Layer 6 of a small transformer language model trained on English Wikipedia (13 layers, counted from 0, width 64).
A neuron adds its activation times its output weights to the MLP's output. To switch it off is to set its activation to zero at one token and run the rest of the model.

Output weights of the MLP neurons that the questions are about. A number n stands for (n - 500) times 0.001.
n4: 473,441,471,604,426,345,492,197,424,389,504,501,574,604,398,338,636,582,373,525,482,496,382,639,667,634,305,567,593,571,361,703,301,552,470,381,410,436,615,385,634,456,468,515,344,602,578,281,278,472,478,722,678,368,464,734,526,667,509,592,755,449,735,526
n18: 538,338,411,562,431,479,514,309,439,560,609,639,317,720,539,346,576,473,361,416,569,463,640,541,519,401,500,343,537,586,416,631,502,481,618,634,558,390,605,659,478,486,623,556,618,498,739,485,560,527,409,648,473,437,512,377,457,463,528,313,308,358,351,419
n59: 477,478,366,448,671,181,716,269,352,675,293,493,687,504,708,600,465,482,566,484,691,587,540,620,177,628,522,188,227,684,337,335,496,630,281,428,541,359,416,549,734,453,514,444,416,846,627,656,577,309,464,393,425,516,610,450,560,499,756,527,403,506,586,656
n73: 502,692,499,298,349,400,440,593,744,346,431,452,728,424,669,328,393,466,822,515,599,528,439,552,700,478,644,615,501,492,498,553,370,413,713,614,259,587,557,432,481,328,335,321,544,415,680,296,540,647,592,425,408,401,447,514,570,678,578,444,541,334,525,357
n106: 390,521,766,500,491,612,288,527,824,750,437,518,495,373,507,605,518,460,479,334,425,613,439,560,425,551,168,493,611,296,448,558,349,320,655,883,526,396,548,503,402,375,607,700,597,512,491,470,525,419,330,561,329,323,478,495,456,557,603,586,652,353,429,433
n110: 653,558,522,514,456,562,447,471,600,570,623,260,607,478,401,440,623,448,425,412,471,599,411,325,423,446,178,426,480,424,945,591,613,591,534,570,431,574,571,437,396,729,486,417,340,592,395,586,624,704,255,394,665,495,330,324,464,579,604,450,533,416,666,442
n132: 10,229,570,396,685,563,498,569,494,517,386,623,624,472,615,330,513,472,322,571,527,380,718,567,628,689,545,604,688,475,577,456,452,707,399,480,485,560,472,287,609,547,339,576,690,394,605,507,565,396,521,416,554,421,124,541,559,479,724,335,558,461,620,382
n138: 576,399,275,933,530,458,794,658,641,184,509,547,538,674,679,39,443,624,179,417,601,661,741,665,702,463,616,640,454,628,325,592,270,544,961,606,171,384,498,547,701,444,357,407,756,478,463,646,510,676,522,338,315,157,565,412,566,214,411,286,398,463,282,578
n143: 379,401,447,527,533,366,495,511,300,339,693,487,453,565,515,601,749,491,652,571,463,452,333,556,439,502,464,477,530,394,536,396,300,505,443,443,451,559,670,569,588,303,390,428,747,479,581,700,432,393,646,390,504,417,361,378,284,596,567,700,463,574,754,660
n161: 354,485,501,565,762,365,528,569,637,607,515,572,440,284,486,294,477,409,595,599,431,405,325,489,515,325,422,487,217,515,659,456,295,585,572,683,516,538,672,628,506,510,683,543,612,572,644,428,364,606,452,477,519,302,604,422,477,425,535,344,631,475,548,494
n170: 391,381,488,712,505,378,719,386,392,287,265,346,651,503,538,341,725,466,606,520,431,386,536,718,344,143,389,426,841,680,403,655,486,641,611,633,495,566,445,737,507,481,622,513,582,371,719,602,355,340,579,443,176,502,594,542,270,583,532,649,475,452,637,425
n234: 740,288,550,459,743,332,358,402,507,481,502,300,595,332,647,460,541,316,481,671,682,442,589,646,594,506,522,455,680,627,672,428,460,525,660,274,491,404,698,419,657,510,456,455,629,264,608,470,592,343,556,638,326,165,530,438,546,562,478,627,615,531,315,352
n240: 712,468,542,583,453,633,508,445,480,467,511,833,431,499,492,432,585,629,190,528,679,667,632,447,547,662,584,610,460,420,545,403,559,510,426,573,380,311,501,436,397,685,675,541,463,562,312,497,508,429,302,637,505,323,380,337,572,488,399,524,571,173,445,614
n245: 616,327,631,442,279,548,392,374,710,297,429,658,657,546,272,363,502,461,603,424,542,377,493,520,652,733,558,381,433,522,280,484,606,677,415,624,709,481,556,591,294,339,424,540,472,477,545,405,468,556,546,356,476,533,496,512,444,335,470,487,427,766,541,744
n307: 545,533,560,642,624,358,769,835,458,818,278,502,399,473,500,504,683,280,511,437,462,476,711,268,319,553,491,330,490,604,489,549,598,563,430,463,556,420,550,548,420,831,570,243,604,688,374,463,271,449,539,450,274,412,640,443,445,362,574,415,427,524,646,435
n333: 203,378,353,453,421,484,540,224,672,676,480,498,428,280,561,541,490,714,583,457,238,601,694,351,525,622,313,573,536,277,513,559,739,527,404,402,275,403,494,264,537,659,667,692,690,450,602,621,296,385,588,481,536,492,407,741,543,656,737,600,458,499,470,339

Each question names a token from some text and the token that comes next. It shows the activations a of the neurons there, in the order above. A number n stands for (n - 500) times 0.0058.

Then comes g, the gradient of the next token's log-probability with respect to the MLP's output, scaled to length 1. A neuron's effect is roughly proportional to its activation times (output weights . g). A number n stands for (n - 500) times 0.0011.

"a and", then " played"
a: 487,488,479,679,479,471,492,496,480,707,595,514,496,471,603,483
g: 596,725,291,440,516,314,374,491,668,466,333,525,511,576,472,555,592,651,406,488,525,468,378,416,503,368,634,493,636,592,411,381,517,586,354,570,504,805,458,431,770,397,587,367,555,485,565,380,616,311,700,422,506,404,465,378,391,543,403,680,555,427,550,523
Which two neurons, each switched off alone, lower its probability most, in order? n73, n170

"ack", then " "
a: 500,483,495,496,482,471,514,471,615,471,489,474,471,510,499,475
g: 386,607,658,608,428,428,563,428,363,642,411,388,340,482,448,552,651,417,512,661,511,579,692,437,475,458,441,467,435,438,623,410,526,252,482,478,458,712,499,309,635,480,581,490,354,454,409,632,492,617,541,393,608,464,158,598,805,540,441,557,501,412,590,593
Which neuron, switched off, raises the next token's probability most? n110

" Jim", then " L."
a: 473,510,482,471,475,494,490,500,504,488,518,471,494,570,490,784
g: 422,408,436,553,269,481,384,215,642,608,614,467,497,597,717,550,638,481,534,416,322,454,433,540,462,491,316,567,467,398,542,509,579,441,258,526,585,643,761,689,365,562,496,522,481,506,447,515,561,524,734,469,607,321,697,419,439,605,407,466,416,634,428,466
Switching off which neuron hurts the next token most? n333

"g", then "ed"
a: 472,512,500,500,477,498,498,498,634,482,473,471,498,483,500,577
g: 517,765,465,492,505,459,525,405,456,421,421,783,374,623,387,698,626,292,577,468,412,405,371,551,461,353,473,656,493,486,513,402,410,676,465,514,507,413,444,497,521,604,389,451,397,457,962,643,476,415,586,419,550,408,544,532,621,436,416,412,498,425,584,494
Switching off which neuron hurts the next token most? n143

"Gr", then "ant"
a: 783,483,971,485,498,480,526,524,495,576,471,488,504,652,471,488
g: 516,668,351,519,601,481,242,338,545,354,487,700,571,531,596,421,508,480,510,460,599,381,418,576,367,569,725,424,332,494,319,481,473,570,490,477,726,664,391,512,594,583,324,597,494,631,586,641,587,363,447,479,581,620,629,609,453,537,571,447,322,457,293,288
Switching off which neuron hurts the next token most? n59

" college", then " football"
a: 703,472,495,727,499,486,488,487,500,488,482,599,499,527,471,482
g: 623,542,427,407,545,164,475,416,509,445,529,404,418,366,414,626,346,584,548,463,484,356,525,503,494,648,470,550,681,682,414,492,468,654,540,359,340,312,616,779,612,561,610,507,651,583,489,488,446,552,458,546,554,498,604,265,529,536,572,213,421,480,649,559
Switching off which neuron hurts the next token most? n4

"ent", then "am"
a: 495,506,492,498,486,528,653,476,550,495,487,487,472,495,471,479
g: 521,645,549,374,542,626,602,389,526,457,499,389,479,629,389,568,576,612,596,557,498,454,672,682,523,511,553,392,712,535,535,310,377,563,369,519,516,344,582,516,546,551,424,560,692,730,557,225,381,230,402,463,537,302,620,478,449,329,467,467,631,504,487,281
Switching off which neuron hurts the next token most? n132

"ensive", then " R"
a: 498,694,500,487,500,479,493,500,499,473,479,512,471,479,511,475
g: 461,637,532,483,571,592,610,312,457,468,485,387,502,465,500,292,348,510,686,403,607,524,502,298,549,361,382,586,365,487,468,550,536,294,685,297,456,286,679,642,446,632,655,564,658,502,610,618,511,403,490,622,711,383,550,419,679,323,430,533,399,564,479,564
Switching off which neuron hurts the next token most? n18

" the", then " European"
a: 479,630,488,471,471,536,483,498,497,546,476,514,473,474,502,471
g: 566,541,335,480,477,375,411,664,505,664,671,527,420,531,479,428,520,356,406,488,507,436,618,469,585,465,441,135,647,552,420,664,649,437,609,314,638,468,413,367,562,680,564,569,513,313,523,549,498,572,409,632,451,626,290,491,792,427,563,388,393,489,455,571
Switching off which neuron hurts the next token most? n18

"vers", then "al,"
a: 471,490,477,515,518,471,627,565,486,493,495,481,617,474,500,478
g: 443,613,265,456,545,584,358,545,659,606,419,520,440,532,468,495,489,332,836,475,378,472,452,447,533,531,519,422,428,340,515,490,412,628,498,584,425,463,458,338,571,489,254,432,694,469,707,560,599,570,699,404,545,700,260,503,418,497,505,719,575,558,503,352
Switching off which neuron hurts the next token most? n132

" He", then " comm"
a: 489,606,479,843,475,471,481,500,493,563,489,521,476,483,491,498
g: 575,502,703,738,503,413,360,584,254,551,642,342,535,506,459,618,434,536,388,449,379,478,597,490,445,546,446,596,496,399,572,393,450,579,361,507,516,472,275,537,429,354,611,360,500,391,472,767,646,650,508,548,750,436,418,503,651,558,379,527,541,341,693,340
Which neuron, switched off, raises the next token's probability most? n73

"021", then " season"
a: 499,472,500,481,496,471,500,491,498,496,562,476,599,520,488,471
g: 584,582,419,425,596,421,339,528,423,311,591,490,338,520,416,486,520,586,355,547,600,513,759,523,496,369,733,501,726,556,518,726,426,489,707,314,351,405,504,618,376,449,669,502,414,425,553,348,451,455,466,834,537,470,534,428,552,520,502,426,516,306,503,450
Switching off which neuron hurts the next token most? n240

"M", then "aine"
a: 472,496,480,471,490,492,496,497,538,546,532,492,513,502,471,485
g: 369,590,525,400,609,411,408,638,529,409,368,582,433,472,474,252,319,614,457,321,514,626,484,410,523,481,430,588,532,582,589,566,549,482,572,636,651,190,473,476,325,595,511,437,477,641,450,442,601,440,496,747,400,508,639,215,558,530,634,502,619,568,401,727
Switching off which neuron hurts the next token most? n161

" season", then ", F"
a: 496,471,500,603,496,471,482,474,498,489,502,488,521,722,491,472
g: 587,632,682,703,525,589,467,492,348,450,431,522,386,393,348,434,438,307,592,293,594,444,562,807,468,533,414,611,437,530,500,367,459,499,356,461,414,333,517,472,602,505,438,752,373,421,449,484,393,670,411,386,736,493,513,604,688,471,463,595,515,702,408,529
Switching off which neuron hurts the next token most? n245

" British", then " Is"
a: 623,573,474,471,499,472,494,500,500,609,565,624,474,488,504,484
g: 587,462,658,514,422,703,328,615,377,670,502,470,514,461,442,242,442,409,667,542,535,609,354,587,621,553,358,508,344,540,527,651,533,362,196,545,393,456,513,537,541,435,564,575,621,508,553,556,316,560,571,614,463,344,563,478,597,254,637,386,389,693,592,440
Switching off which neuron hurts the next token most? n161

" matches", then " other"
a: 603,489,496,562,490,623,472,492,489,474,535,474,491,475,518,471
g: 474,499,535,656,518,753,396,576,225,410,575,424,570,418,544,371,371,350,474,647,701,640,399,447,514,589,542,426,432,479,705,532,464,409,520,354,577,674,533,375,428,674,561,448,457,385,422,552,514,685,430,373,605,633,643,654,314,376,357,416,526,637,443,368
Which neuron, switched off, raises the next token's probability most? n4

" s", then "ust"
a: 491,472,471,674,548,509,485,492,532,479,497,494,477,474,539,475
g: 441,628,328,479,582,637,498,388,379,512,668,650,414,410,440,519,485,431,534,340,232,451,497,455,295,668,661,668,373,427,520,458,455,430,460,341,607,638,456,540,439,613,658,306,608,586,702,335,453,390,494,530,600,494,791,564,359,578,432,475,518,547,510,624
Which neuron, switched off, raises the next token's probability most? n73

" East", then "-W"
a: 647,480,489,485,496,471,491,477,500,483,521,661,472,486,477,476
g: 385,335,421,414,548,391,651,251,495,600,521,519,363,603,502,606,576,635,577,529,606,440,627,402,417,410,377,531,512,585,498,387,545,497,535,628,452,443,532,558,460,495,560,410,797,394,546,212,264,721,357,441,546,649,434,616,315,436,556,528,518,553,556,729
Switching off which neuron hurts the next token most? n4

" head", then "ing to the"
a: 476,519,490,486,499,478,471,489,500,475,481,522,485,471,480,473
g: 480,367,511,479,435,352,456,453,646,676,578,705,379,541,492,620,513,572,602,334,391,612,446,472,522,431,301,638,705,399,521,402,478,264,390,521,663,467,586,227,574,695,494,488,612,487,350,613,412,380,644,428,466,374,384,512,519,649,332,653,603,576,543,584
Which neuron, switched off, raises the next token's probability most? n333

"k", then "ies."
a: 491,482,496,498,475,496,497,489,736,472,516,479,473,489,498,472
g: 528,408,796,478,413,576,504,567,331,564,607,677,409,496,516,639,398,467,330,413,488,420,321,569,552,523,486,419,687,567,553,561,459,592,517,539,724,415,572,617,245,381,280,603,501,311,478,522,374,408,695,599,393,422,387,434,692,404,618,478,636,530,515,394
Switching off which neuron hurts the next token most? n143

",", then " head"
a: 495,616,481,677,504,533,487,480,473,607,578,525,477,474,486,548
g: 458,483,282,443,512,494,498,478,470,396,412,393,590,449,276,545,574,544,542,478,315,521,633,390,619,628,479,725,491,591,600,569,582,448,389,515,466,682,567,444,412,402,674,320,457,468,602,459,656,655,744,484,740,348,588,375,398,495,362,568,675,273,493,385
Switching off which neuron hurts the next token most? n73

" j", then "aw"
a: 606,474,589,478,472,481,472,478,601,561,486,498,478,477,479,472
g: 443,572,627,614,552,381,311,446,490,628,605,498,479,720,662,476,389,441,307,569,592,556,307,617,364,344,559,519,427,581,416,625,547,462,357,431,527,494,558,258,586,530,411,498,313,527,682,383,658,528,243,497,495,584,477,620,570,522,501,680,545,342,355,698
Which neuron, switched off, raises the next token's probability most? n143

".", then " Jones"
a: 480,504,487,476,476,592,495,473,471,538,642,497,487,472,471,494
g: 562,457,471,375,613,731,691,430,622,455,538,459,408,462,425,590,326,508,373,611,560,483,509,388,494,573,502,671,365,411,624,470,529,589,576,519,448,520,442,531,244,563,664,521,504,730,391,621,470,432,390,488,404,659,761,351,198,511,439,334,669,435,444,466
Which neuron, switched off, raises the next token's probability most? n170

" comm", then "it"
a: 474,474,496,570,601,471,511,498,472,478,490,509,471,476,490,518
g: 410,450,718,505,526,726,601,532,593,241,665,509,422,421,470,465,451,609,704,574,697,582,412,536,409,624,234,413,560,543,540,487,307,541,492,577,371,499,472,552,494,298,486,453,421,677,433,730,409,339,432,449,475,556,542,514,337,554,605,411,336,675,514,418
Switching off which neuron hurts the next token most? n106

"y", then "om"
a: 500,471,474,480,471,496,487,482,703,473,496,473,477,545,482,476
g: 578,561,532,492,430,260,326,629,734,588,559,292,452,556,761,429,589,591,510,484,770,657,579,508,666,555,683,447,521,449,538,344,378,408,354,427,619,348,376,562,307,433,382,437,611,627,545,540,312,514,481,492,584,512,447,509,383,535,377,623,404,489,448,467
Switching off which neuron hurts the next token most? n143

"he", then "me"
a: 495,541,473,486,478,472,478,486,623,528,478,607,472,471,492,496
g: 864,473,388,625,489,476,527,528,507,483,495,485,686,368,482,480,359,266,511,594,600,431,503,471,641,603,582,624,504,616,486,531,387,542,665,389,709,532,413,480,563,360,443,581,386,387,377,323,572,450,693,518,441,391,462,590,427,374,253,357,654,561,641,397
Which neuron, switched off, raises the next token's probability most? n143

"ex", then "ample"
a: 482,496,494,759,741,577,616,807,471,477,499,527,691,521,499,480
g: 561,432,288,650,453,462,576,380,536,502,416,564,523,576,703,240,316,538,606,371,678,391,249,449,579,333,551,329,695,505,366,569,488,392,521,540,360,408,594,629,513,505,487,390,531,630,470,434,636,405,526,511,330,481,605,656,474,602,688,507,625,700,518,455
Switching off which neuron hurts the next token most? n138

" any", then ","
a: 498,623,475,484,473,661,491,498,485,471,486,477,493,494,521,491
g: 518,509,427,424,266,605,553,556,617,484,423,479,478,506,465,624,555,404,525,561,402,553,514,448,431,594,335,603,438,360,542,457,530,617,442,648,461,785,244,176,387,439,244,475,410,552,471,721,470,526,503,490,495,498,559,723,645,653,621,475,402,684,474,524
Which neuron, switched off, raises the next token's probability most? n18

" National", then " Play"
a: 535,544,500,489,499,483,486,500,500,544,473,498,497,575,538,473
g: 472,545,650,554,499,483,495,569,390,622,442,391,442,445,686,527,456,538,416,428,517,338,525,288,623,371,595,402,605,453,524,639,367,496,574,442,462,688,523,635,634,337,399,357,312,351,528,769,547,458,505,619,607,333,650,645,476,681,401,691,398,292,375,520
Which neuron, switched off, raises the next token's probability most? n245

"983", then " when"
a: 477,473,499,477,499,472,500,498,499,491,695,517,473,479,496,472
g: 571,638,493,620,564,346,242,386,422,281,426,499,563,608,586,453,502,448,573,437,776,349,467,351,349,434,582,443,374,499,507,568,604,502,503,509,617,628,798,591,723,580,595,431,327,478,432,283,458,382,488,440,440,556,362,624,584,525,443,584,469,553,672,462
Switching off which neuron hurts the next token most? n170

" to a", then " should"
a: 488,610,480,481,486,509,487,498,493,485,476,471,491,475,479,476
g: 524,518,433,607,482,566,422,609,405,707,645,606,429,383,435,477,539,624,489,711,362,438,285,320,567,616,552,526,242,500,656,420,666,527,256,550,441,573,539,481,315,496,422,402,501,534,482,411,461,395,701,549,374,498,542,723,491,578,581,704,520,362,531,299
Which neuron, switched off, raises the next token's probability most? n18

" p", then "ent"
a: 482,475,471,489,485,549,478,490,655,603,488,498,474,488,515,488
g: 444,585,350,402,335,536,584,273,533,549,516,552,759,490,648,454,462,530,305,289,410,451,423,381,401,421,500,477,780,423,623,405,594,478,428,498,459,482,515,661,561,798,575,354,550,431,431,489,642,522,656,378,347,573,631,538,442,504,690,370,468,457,615,572
Which neuron, switched off, raises the next token's probability most? n161

"pro", then "v"
a: 513,471,473,471,471,525,476,474,477,476,500,489,556,471,480,483
g: 529,596,359,410,596,401,254,182,547,445,704,735,513,532,397,456,613,691,429,621,384,633,502,640,622,612,557,597,471,407,534,602,294,599,476,576,343,310,409,407,581,466,367,479,476,489,503,440,603,444,479,561,694,524,478,408,698,521,526,359,378,482,492,566
Switching off which neuron hurts the next token most? n240

"or", then " fem"
a: 513,497,663,491,492,509,556,507,498,482,500,482,471,473,499,498
g: 567,411,401,341,290,609,483,289,549,473,518,509,399,602,683,701,567,685,455,634,458,619,364,545,529,426,583,399,462,471,495,426,539,564,621,550,411,674,456,506,432,594,397,443,467,489,546,530,379,498,733,390,573,812,703,358,477,540,370,320,428,277,555,430
Which neuron, switched off, raises the next token's probability most? n132

"atch", then " List"
a: 493,537,497,494,497,475,476,472,473,496,570,486,483,539,478,494
g: 505,484,681,579,413,278,489,377,308,542,450,391,437,558,663,562,475,376,406,546,535,642,515,549,466,467,390,448,561,371,352,624,391,509,694,400,386,877,466,823,396,400,513,411,458,516,560,519,481,459,555,664,659,553,347,576,591,573,408,389,561,472,562,392
Switching off which neuron hurts the next token most? n170

" year", then " in T"
a: 496,474,500,588,495,481,498,495,498,490,530,590,481,477,487,474
g: 416,491,407,434,520,422,451,615,674,356,299,413,574,532,655,513,608,199,646,422,486,599,451,584,280,727,619,596,644,425,549,548,510,465,525,382,395,533,383,663,367,396,567,494,673,482,582,603,455,554,521,441,524,357,564,410,497,351,274,525,543,775,583,448
Switching off which neuron hurts the next token most? n73

"ward", then " lead"
a: 566,473,491,483,488,488,498,479,499,479,473,596,476,490,499,473
g: 580,628,301,330,542,611,560,660,391,376,568,410,384,447,292,548,590,561,475,544,586,492,661,484,537,458,526,239,662,624,536,528,447,561,577,278,435,495,605,479,516,388,622,448,265,623,589,581,483,535,699,724,558,524,527,365,492,624,304,528,519,342,321,413
Switching off which neuron hurts the next token most? n234

" the", then " them"
a: 479,632,485,482,473,538,479,497,491,596,471,533,472,490,475,471
g: 395,591,704,312,482,646,534,709,527,384,622,514,468,412,621,594,442,602,350,563,476,571,308,422,661,713,579,492,566,493,552,538,567,551,322,546,417,519,393,356,392,698,434,485,641,459,510,448,575,497,334,484,332,659,591,375,443,375,325,685,547,364,278,552
Which neuron, switched off, raises the next token's probability most? n18